Layer 5 of a small transformer language model trained on English Wikipedia (16 layers, counted from 0, width 128).
A neuron adds its activation times its output weights to the MLP's output. To switch it off is to set its activation to zero at one token and run the rest of the model.
A neuron's activation on a vector x is GELU(weights . x + bias), where the dot is the dot product.

Input weights of the MLP neurons that the questions are about. A number n stands for (n - 500) times 0.0013.
n61 (bias 0.005): 589 564 667 684 504 422 583 390 398 548 655 470 525 436 357 492 514 500 321 743 511 525 440 339 575 718 578 474 255 583 578 599 611 530 249 559 700 680 525 427 426 538 522 489 508 658 523 632 456 443 523 489 717 577 458 467 475 511 342 543 408 529 587 546 519 538 422 668 442 384 633 599 263 496 697 407 511 536 522 669 616 361 518 504 474 898 492 207 567 456 584 418 452 482 384 552 347 414 653 597 232 496 489 668 482 479 493 448 161 258 425 653 534 634 691 545 478 455 595 514 270 337 191 486 354 511 431 571
n268 (bias -0.154): 428 584 533 554 744 311 573 455 660 618 456 625 403 504 317 350 508 262 588 635 492 500 328 409 476 554 386 511 569 618 448 397 791 471 783 504 627 409 694 722 466 565 354 464 893 512 432 640 327 500 530 779 676 269 584 620 617 630 134 712 711 500 406 509 336 479 701 539 471 339 277 700 588 554 504 578 264 431 238 314 559 438 784 528 687 429 470 459 458 488 488 580 421 423 395 554 686 188 441 411 416 557 467 650 545 484 580 420 439 368 528 240 709 264 349 658 488 420 422 240 368 419 588 549 612 424 459 612
n290 (bias -0.132): 542 517 518 543 597 566 584 233 394 359 466 493 580 380 606 684 762 376 272 472 559 610 690 448 388 655 315 318 521 671 634 515 439 389 493 618 405 511 841 541 308 422 510 401 523 579 371 521 472 403 401 533 500 447 634 411 822 622 768 402 548 489 433 504 626 419 559 370 582 621 411 359 727 304 637 550 260 507 375 453 432 308 645 426 427 388 661 489 638 500 571 421 461 635 573 468 460 584 376 392 541 405 321 517 560 472 453 431 472 379 639 511 526 818 458 478 546 337 489 632 551 577 337 395 552 448 507 431
n358 (bias -0.052): 620 362 644 358 273 420 515 314 426 766 540 496 602 419 581 346 511 349 629 570 457 489 651 457 642 444 386 569 665 324 637 713 658 383 522 511 566 481 263 469 682 301 449 754 367 470 519 582 455 551 419 504 388 511 579 515 467 580 523 445 636 400 496 597 550 308 663 702 515 657 434 468 474 325 557 440 424 365 215 221 539 407 259 625 500 504 634 519 428 552 385 447 770 613 337 553 447 542 508 566 496 437 526 397 284 558 417 713 537 435 715 558 515 692 331 739 415 542 422 678 685 358 470 321 637 543 678 345
n399 (bias -0.078): 541 533 583 307 504 276 628 584 405 364 484 639 725 605 625 409 596 653 266 637 232 629 909 298 336 504 590 448 590 492 399 343 576 310 447 601 384 559 439 447 402 290 714 516 699 433 409 437 312 373 478 318 569 492 286 433 630 521 659 376 484 759 421 539 548 332 545 247 358 702 491 524 411 412 508 342 163 750 235 599 564 609 743 410 521 385 401 395 487 483 563 424 479 643 624 517 496 419 414 693 319 301 584 308 669 700 662 739 484 703 459 701 483 599 504 504 504 632 342 683 379 673 725 348 459 463 416 561
n413 (bias -0.062): 360 550 697 520 588 659 425 548 488 309 638 596 586 145 615 574 728 279 472 358 593 408 546 496 422 484 492 518 539 269 258 492 516 444 422 712 492 500 551 588 496 433 633 359 616 380 529 548 540 873 594 599 519 540 431 726 434 402 479 461 596 385 169 753 338 820 539 267 524 524 517 438 496 397 480 635 317 488 456 447 748 600 488 320 304 524 431 293 549 532 607 375 552 500 804 552 386 553 431 601 523 666 352 786 480 500 387 472 445 442 578 612 529 277 504 689 457 196 413 443 640 566 435 504 431 512 178 619
n419 (bias -0.086): 437 329 83 738 524 537 659 577 580 590 541 473 515 529 433 385 752 496 383 341 455 352 363 552 410 759 516 426 459 436 341 552 508 546 653 592 344 358 549 387 403 460 496 441 723 642 843 641 611 422 476 540 455 572 555 428 362 586 327 447 408 542 515 616 532 579 645 564 363 410 290 385 698 358 632 518 523 477 458 504 643 416 282 587 653 193 308 454 500 401 634 694 558 519 543 581 316 465 598 519 500 648 569 493 406 440 730 488 466 417 560 676 698 623 289 298 595 539 614 511 705 654 582 399 285 344 301 641
n508 (bias -0.125): 530 508 492 488 537 621 253 406 442 532 451 449 466 352 564 205 470 512 615 485 701 568 712 365 554 180 631 586 385 584 530 476 370 488 622 590 264 449 534 372 512 586 462 380 803 571 701 547 539 515 705 545 508 375 349 488 496 573 383 450 796 434 566 537 415 231 295 451 562 456 342 300 559 730 409 758 588 634 590 392 564 336 549 377 616 429 604 641 568 697 414 615 453 458 611 358 544 460 241 691 417 465 441 672 485 618 544 632 385 520 340 414 476 282 365 516 357 488 453 522 452 686 401 435 697 466 967 591

Output weights of the MLP neurons that the questions are about. A number n stands for (n - 500) times 0.00059.
n61: 412 474 504 363 489 345 314 424 347 507 508 333 386 504 941 605 339 292 633 339 500 445 489 639 371 621 504 495 419 504 601 340 632 763 776 525 516 580 418 626 439 630 397 605 548 410 637 646 175 471 445 626 456 547 684 705 614 504 488 666 540 648 453 630 398 262 408 374 601 484 489 377 264 590 472 561 346 584 590 562 588 540 594 470 336 629 341 441 485 523 468 627 504 182 627 530 508 449 576 544 443 815 557 350 295 401 621 420 547 609 689 575 625 419 567 272 464 514 533 414 528 586 573 260 522 551 568 496
n268: 430 763 758 343 480 480 526 522 164 539 367 351 407 492 456 362 524 644 773 351 476 530 591 365 588 565 631 355 471 582 655 392 761 781 737 536 219 467 633 367 640 338 326 426 504 553 637 645 610 488 470 271 465 371 560 527 500 521 308 656 435 541 606 589 500 467 277 450 597 618 414 529 449 275 428 179 337 359 606 273 662 379 271 484 479 600 551 572 692 317 392 672 529 517 707 217 365 353 422 444 616 534 414 388 626 442 685 558 782 500 359 436 459 352 674 500 551 480 551 658 712 539 400 613 650 590 386 723
n290: 459 467 541 692 596 500 352 447 454 363 783 354 522 610 496 492 556 511 609 452 665 539 673 736 672 584 893 370 282 511 348 477 451 480 691 441 557 500 331 408 435 639 424 630 545 368 569 496 442 397 528 507 353 533 418 689 493 245 300 448 227 523 646 402 411 550 526 365 625 402 607 672 452 484 475 324 533 377 472 437 597 745 359 782 223 626 431 452 426 492 346 548 438 448 665 594 283 507 424 679 604 244 630 620 685 373 647 512 480 621 301 568 765 366 466 408 489 526 537 523 608 362 434 413 402 452 553 747
n358: 313 462 380 674 485 339 470 567 277 374 592 292 522 628 635 426 473 598 732 447 489 520 470 379 611 406 435 449 516 373 336 373 325 310 568 603 437 670 589 613 251 580 385 567 504 426 564 416 318 382 467 493 251 425 469 579 400 657 543 680 760 255 468 508 648 551 725 540 593 544 805 452 615 644 274 571 479 825 305 476 357 508 379 500 277 672 489 328 408 742 409 549 405 573 426 422 447 420 433 439 623 739 441 426 554 480 691 560 464 562 361 533 642 588 442 274 451 470 296 519 825 612 691 366 640 529 504 643
n399: 407 447 500 462 404 571 652 311 614 430 361 158 614 788 390 343 593 467 670 362 448 36 412 612 573 554 423 598 466 350 537 550 460 643 532 650 647 450 402 345 257 420 516 570 572 492 655 553 433 520 715 605 364 532 520 583 303 653 391 403 517 283 800 288 818 512 423 471 445 414 529 551 470 482 508 417 478 353 174 411 479 487 624 635 560 544 357 565 977 664 623 544 866 465 496 627 727 319 508 492 336 363 633 426 504 542 561 496 504 306 635 400 471 565 279 567 567 365 740 685 547 397 445 398 529 535 591 408
n413: 491 681 445 242 650 504 537 307 539 712 272 390 525 671 538 466 357 626 496 455 392 370 521 608 386 725 531 585 305 323 345 632 872 593 567 434 560 701 423 431 566 623 545 591 583 479 285 375 677 174 401 286 250 249 584 537 508 353 382 420 550 474 218 696 655 600 706 456 536 567 535 628 495 603 789 491 672 531 527 531 504 505 504 628 764 420 595 483 482 715 243 477 531 424 600 342 576 873 262 492 228 540 431 319 299 356 496 447 553 487 645 220 422 454 769 360 599 595 287 547 577 257 597 689 329 568 440 517
n419: 520 541 606 535 396 577 368 463 644 446 449 481 303 305 409 469 448 643 625 733 678 564 463 703 538 315 290 560 354 416 638 547 471 562 385 719 607 477 402 486 733 324 696 477 405 313 335 475 384 403 388 528 500 350 579 357 369 634 756 466 674 577 576 583 362 276 418 368 559 325 504 606 202 512 414 810 421 492 588 425 586 329 677 561 552 485 600 661 379 340 569 314 445 252 516 485 321 560 539 380 535 659 631 528 473 527 351 629 769 603 553 520 384 519 557 756 408 485 370 439 243 485 594 632 523 825 569 438
n508: 482 860 467 436 642 576 464 522 653 714 312 508 484 771 620 458 336 395 496 465 569 539 642 638 512 479 465 137 405 392 630 304 585 586 301 311 712 831 587 437 368 611 452 567 354 425 693 274 260 492 243 481 532 532 726 672 612 660 637 607 478 585 79 198 459 395 496 377 422 526 479 255 395 296 512 420 405 547 517 642 547 633 815 459 753 721 343 480 671 598 398 739 628 443 567 417 478 577 517 447 385 630 576 275 529 377 419 573 491 429 537 342 420 307 787 602 391 351 581 558 413 472 607 556 558 364 533 334

Each question names a token from some text and the token that comes next. It shows the vector x that enters the MLP there. A number n stands for (n - 500) times 0.011.

Then comes g, the gradient of the next token's log-probability with respect to the MLP's output, scaled to length 1. A neuron's effect is roughly proportional to its activation times (output weights . g). A number n stands for (n - 500) times 0.00078.

"-", then "U"
x: 237 436 485 446 664 447 681 387 529 436 516 407 365 566 545 598 482 472 577 642 305 653 371 591 542 532 442 819 428 583 426 596 533 468 439 462 473 545 583 659 704 499 683 427 682 344 530 399 669 390 571 431 496 654 487 384 480 527 698 398 299 362 386 430 734 300 304 401 550 712 399 712 728 445 555 588 458 574 521 378 431 712 349 541 342 513 367 385 488 335 491 405 355 321 566 609 679 602 329 418 460 307 642 470 430 458 512 514 417 519 517 486 634 710 541 538 669 248 400 483 517 272 585 173 574 614 578 520
g: 411 428 497 650 460 493 347 560 484 457 464 375 688 591 558 535 430 488 464 575 632 559 521 689 551 676 487 394 456 734 304 579 377 389 552 501 288 482 709 313 414 506 499 298 537 633 498 412 377 586 484 412 589 663 548 607 568 412 537 519 535 534 341 459 374 561 517 429 450 458 535 360 637 410 551 138 451 462 426 449 542 250 656 662 377 558 404 515 646 334 367 528 454 470 441 587 553 595 719 586 561 480 403 812 668 320 577 531 475 328 607 506 554 319 469 523 623 527 502 456 655 487 371 811 486 372 473 539
Switching off which neuron hurts the next token most? n290

"wn", then "s"
x: 288 457 498 393 586 430 644 594 439 536 725 442 319 487 474 544 478 443 749 471 438 744 544 621 491 285 397 684 311 624 343 578 473 551 301 520 471 600 483 718 839 397 589 505 699 573 566 408 521 468 439 506 458 538 584 496 520 598 611 439 309 378 432 257 788 288 295 275 652 613 450 543 742 479 611 515 609 614 578 427 581 704 295 459 368 537 430 334 566 506 388 372 448 266 613 622 596 647 319 419 471 507 541 481 383 476 403 525 469 382 605 402 543 652 603 551 460 408 398 561 427 364 592 278 575 639 347 413
g: 484 402 556 530 494 448 468 351 455 489 568 419 539 287 337 184 566 457 541 718 497 447 553 473 276 378 800 398 534 572 267 540 679 563 607 509 417 509 620 713 480 693 556 642 514 519 677 357 426 414 524 537 445 488 451 545 488 606 451 520 473 486 433 555 523 406 834 577 468 582 720 475 454 455 573 429 531 557 528 622 393 270 304 448 412 621 487 297 462 564 622 471 507 695 385 432 553 331 501 474 458 578 668 539 426 441 469 581 633 371 457 537 468 492 214 419 607 356 530 509 569 719 490 585 689 443 566 299
Switching off which neuron hurts the next token most? n358

"os", then "ov"
x: 211 504 480 567 546 324 671 503 593 682 632 534 394 499 473 602 524 380 710 673 431 513 412 589 329 241 346 729 396 645 328 539 710 556 541 438 479 611 656 673 687 400 629 493 656 438 590 377 583 565 629 431 478 578 554 486 420 388 542 721 355 408 366 344 742 240 305 346 640 570 441 700 682 532 419 494 452 562 546 393 440 656 223 353 429 579 384 410 582 452 322 377 337 391 471 577 646 662 476 376 663 403 565 512 475 628 463 466 496 513 545 352 584 604 687 512 446 307 401 412 390 345 459 311 708 710 503 484
g: 572 552 418 577 388 607 558 614 482 486 611 587 580 525 588 456 706 457 498 341 285 509 489 540 326 516 694 435 644 619 341 393 645 242 742 396 545 469 553 363 462 274 400 363 510 492 534 312 476 519 458 411 647 618 558 645 390 558 480 544 518 732 356 338 500 609 638 531 319 458 597 377 291 567 463 511 577 481 381 346 601 454 451 310 694 427 507 602 609 681 652 594 504 557 500 502 458 631 306 693 564 525 273 560 656 327 660 513 472 512 623 567 519 605 456 449 508 282 605 488 267 528 383 470 507 558 355 443
Switching off which neuron hurts the next token most? n268

"lect", then "ion"
x: 324 530 592 324 495 353 528 469 669 569 428 481 345 512 452 519 545 358 595 459 531 610 542 548 485 481 493 723 445 335 477 712 613 502 463 509 485 554 600 679 788 408 492 266 662 536 432 437 665 434 434 433 369 602 476 460 347 608 579 450 360 541 411 308 751 434 226 393 602 501 420 570 793 478 404 648 678 686 578 377 473 630 430 514 331 421 315 277 647 414 597 557 293 310 490 521 831 583 400 434 564 395 681 421 436 520 482 421 370 435 487 541 611 746 506 483 669 511 330 588 495 388 682 242 596 503 653 396
g: 610 526 601 715 389 529 407 558 572 378 383 411 576 736 475 668 476 577 541 395 550 676 407 406 542 483 604 525 454 280 589 383 506 492 663 514 321 355 475 437 431 515 435 526 398 430 566 278 720 402 713 196 626 488 564 393 525 317 496 411 476 689 645 517 583 507 475 425 562 436 564 695 338 306 456 283 519 623 471 364 541 679 470 676 616 409 580 446 604 460 587 605 509 579 450 376 323 310 604 431 616 537 595 264 401 513 295 472 517 469 542 560 482 683 375 514 521 500 497 541 408 515 487 354 718 565 733 519
Switching off which neuron hurts the next token most? n290

" pro", then "p"
x: 364 533 448 473 588 462 494 447 628 517 545 542 374 499 486 621 379 549 574 641 224 632 316 535 611 321 397 712 490 421 503 515 539 561 433 426 439 483 627 638 866 553 607 468 594 395 553 427 657 496 486 465 587 577 490 322 338 619 619 526 397 389 362 399 744 354 231 277 472 573 514 524 682 448 409 769 674 662 666 314 592 679 292 471 424 492 467 198 574 415 502 419 252 318 448 566 639 641 318 454 439 367 596 420 435 624 530 485 493 435 471 392 668 685 602 506 645 436 479 630 369 424 645 197 523 567 679 464
g: 531 781 521 515 549 447 405 511 713 378 472 300 629 403 551 315 633 586 462 418 384 446 344 452 436 453 412 598 530 427 521 812 390 385 414 267 643 544 356 471 417 597 570 533 321 413 666 585 479 769 657 384 634 624 415 523 528 596 516 595 575 582 550 374 611 387 431 479 642 487 442 633 542 598 476 454 350 540 408 754 450 619 510 515 468 452 592 280 488 606 484 490 455 509 415 546 537 424 537 561 356 517 457 412 510 386 212 725 649 535 657 448 600 435 697 450 535 362 452 631 586 486 279 388 574 328 519 335
Switching off which neuron hurts the next token most? n508

"ic", then "ial"
x: 414 421 499 477 680 414 635 541 546 533 432 478 290 547 483 608 438 567 638 562 358 692 471 610 565 371 405 800 419 509 548 523 610 578 533 441 442 622 592 649 643 455 637 408 677 622 534 587 685 432 529 449 484 543 619 537 310 482 548 567 371 438 452 342 733 279 267 389 450 500 377 630 784 597 375 680 470 626 616 335 602 576 470 364 465 530 351 385 495 436 337 452 183 316 527 570 793 606 352 378 444 562 638 456 453 514 445 404 648 309 558 443 568 743 563 499 453 400 415 353 331 336 664 123 510 514 602 447
g: 509 433 677 443 573 577 502 327 637 387 390 633 477 618 529 368 323 189 643 529 372 411 542 663 493 477 516 475 587 525 521 455 462 524 707 711 494 474 569 173 366 421 509 490 625 418 564 585 621 499 612 359 689 481 503 486 462 575 458 747 580 507 627 303 417 401 589 617 563 642 253 634 494 702 526 290 422 556 520 496 686 538 476 581 570 581 671 355 471 456 520 261 528 382 354 464 531 345 535 381 522 685 479 478 680 469 577 437 477 568 477 512 299 524 333 418 460 312 451 505 319 502 546 543 562 376 691 590
Switching off which neuron hurts the next token most? n268

"I", then ","
x: 351 398 435 479 599 392 645 522 613 535 664 353 464 586 510 650 486 560 577 474 388 681 383 544 420 453 367 717 235 348 341 567 511 525 404 441 505 487 523 724 746 497 699 453 599 461 618 452 611 499 579 483 440 574 494 458 479 434 702 435 263 407 342 425 782 554 265 297 569 464 396 655 709 514 452 547 568 578 612 463 570 678 342 508 456 613 501 305 693 476 504 260 362 249 447 412 837 689 350 274 579 383 583 639 468 486 429 490 538 313 447 537 573 650 608 508 567 409 289 477 545 354 642 341 395 534 516 471
g: 746 397 579 470 695 687 642 498 499 665 403 389 593 338 462 576 673 345 574 351 519 384 497 449 246 522 547 460 248 517 526 341 428 585 465 548 500 593 513 598 553 500 511 520 679 460 599 593 512 335 428 389 420 537 542 589 413 340 593 490 575 561 285 494 443 488 683 481 431 502 489 495 461 285 250 356 280 546 643 547 501 465 565 433 834 482 457 239 464 482 606 362 682 530 499 440 558 670 502 585 399 601 446 347 681 431 512 605 563 533 459 362 418 500 377 416 505 445 696 542 508 434 527 678 390 554 571 778
Switching off which neuron hurts the next token most? n413

"at", then "al"
x: 285 506 428 558 526 383 653 623 663 592 603 501 450 555 415 553 567 249 599 691 400 642 403 548 458 408 403 660 321 675 300 511 710 476 466 509 606 642 628 663 651 396 626 477 627 464 543 507 614 460 472 251 361 523 643 550 484 495 586 584 264 578 553 345 761 284 213 305 600 534 396 682 566 414 490 562 643 580 601 373 573 649 349 534 314 541 460 345 579 305 367 438 308 314 512 703 714 616 467 526 653 408 590 555 481 613 482 477 513 487 354 369 594 621 634 541 527 370 316 429 217 373 567 339 621 562 527 335
g: 392 410 536 365 553 547 379 636 394 519 602 410 546 399 442 439 544 777 345 549 417 495 508 572 645 449 410 477 421 603 700 489 590 588 455 482 519 647 283 624 562 612 363 527 474 403 474 642 486 303 396 665 473 460 383 437 422 428 363 533 398 574 546 508 551 497 533 637 683 501 621 476 645 267 269 584 538 636 664 256 550 306 720 735 308 439 416 516 441 549 638 363 488 507 315 545 529 276 479 339 463 330 563 656 724 412 521 598 596 538 462 554 486 462 600 485 460 547 375 476 541 528 388 726 427 784 458 432
Switching off which neuron hurts the next token most? n268

"n", then "ect"
x: 277 613 448 404 718 401 547 489 550 603 514 402 376 506 497 560 480 434 725 576 322 733 382 477 483 356 405 777 354 576 549 493 580 436 487 639 492 629 527 780 828 463 601 497 685 536 422 542 525 477 523 344 408 607 491 494 488 612 548 499 219 379 464 295 657 318 228 318 596 539 555 654 802 520 465 452 708 520 554 401 560 644 338 398 453 547 309 386 424 443 469 353 306 354 492 546 734 563 457 374 465 523 537 429 540 455 592 401 611 407 523 310 527 678 578 486 679 279 482 421 431 435 589 416 437 589 502 556
g: 556 533 721 421 736 511 643 565 407 584 479 507 562 372 135 260 597 520 523 511 367 304 443 372 570 594 512 430 474 337 559 416 493 496 509 536 495 347 488 742 482 689 458 409 374 565 806 574 582 526 449 599 415 428 389 349 589 668 605 702 395 658 670 474 427 414 496 551 468 843 482 468 485 529 537 331 445 570 393 394 511 501 551 540 586 466 445 544 454 653 389 507 493 589 432 302 371 410 567 567 431 403 667 400 491 528 451 283 609 507 564 627 392 611 517 570 311 382 730 367 600 414 510 426 617 439 506 457
Switching off which neuron hurts the next token most? n268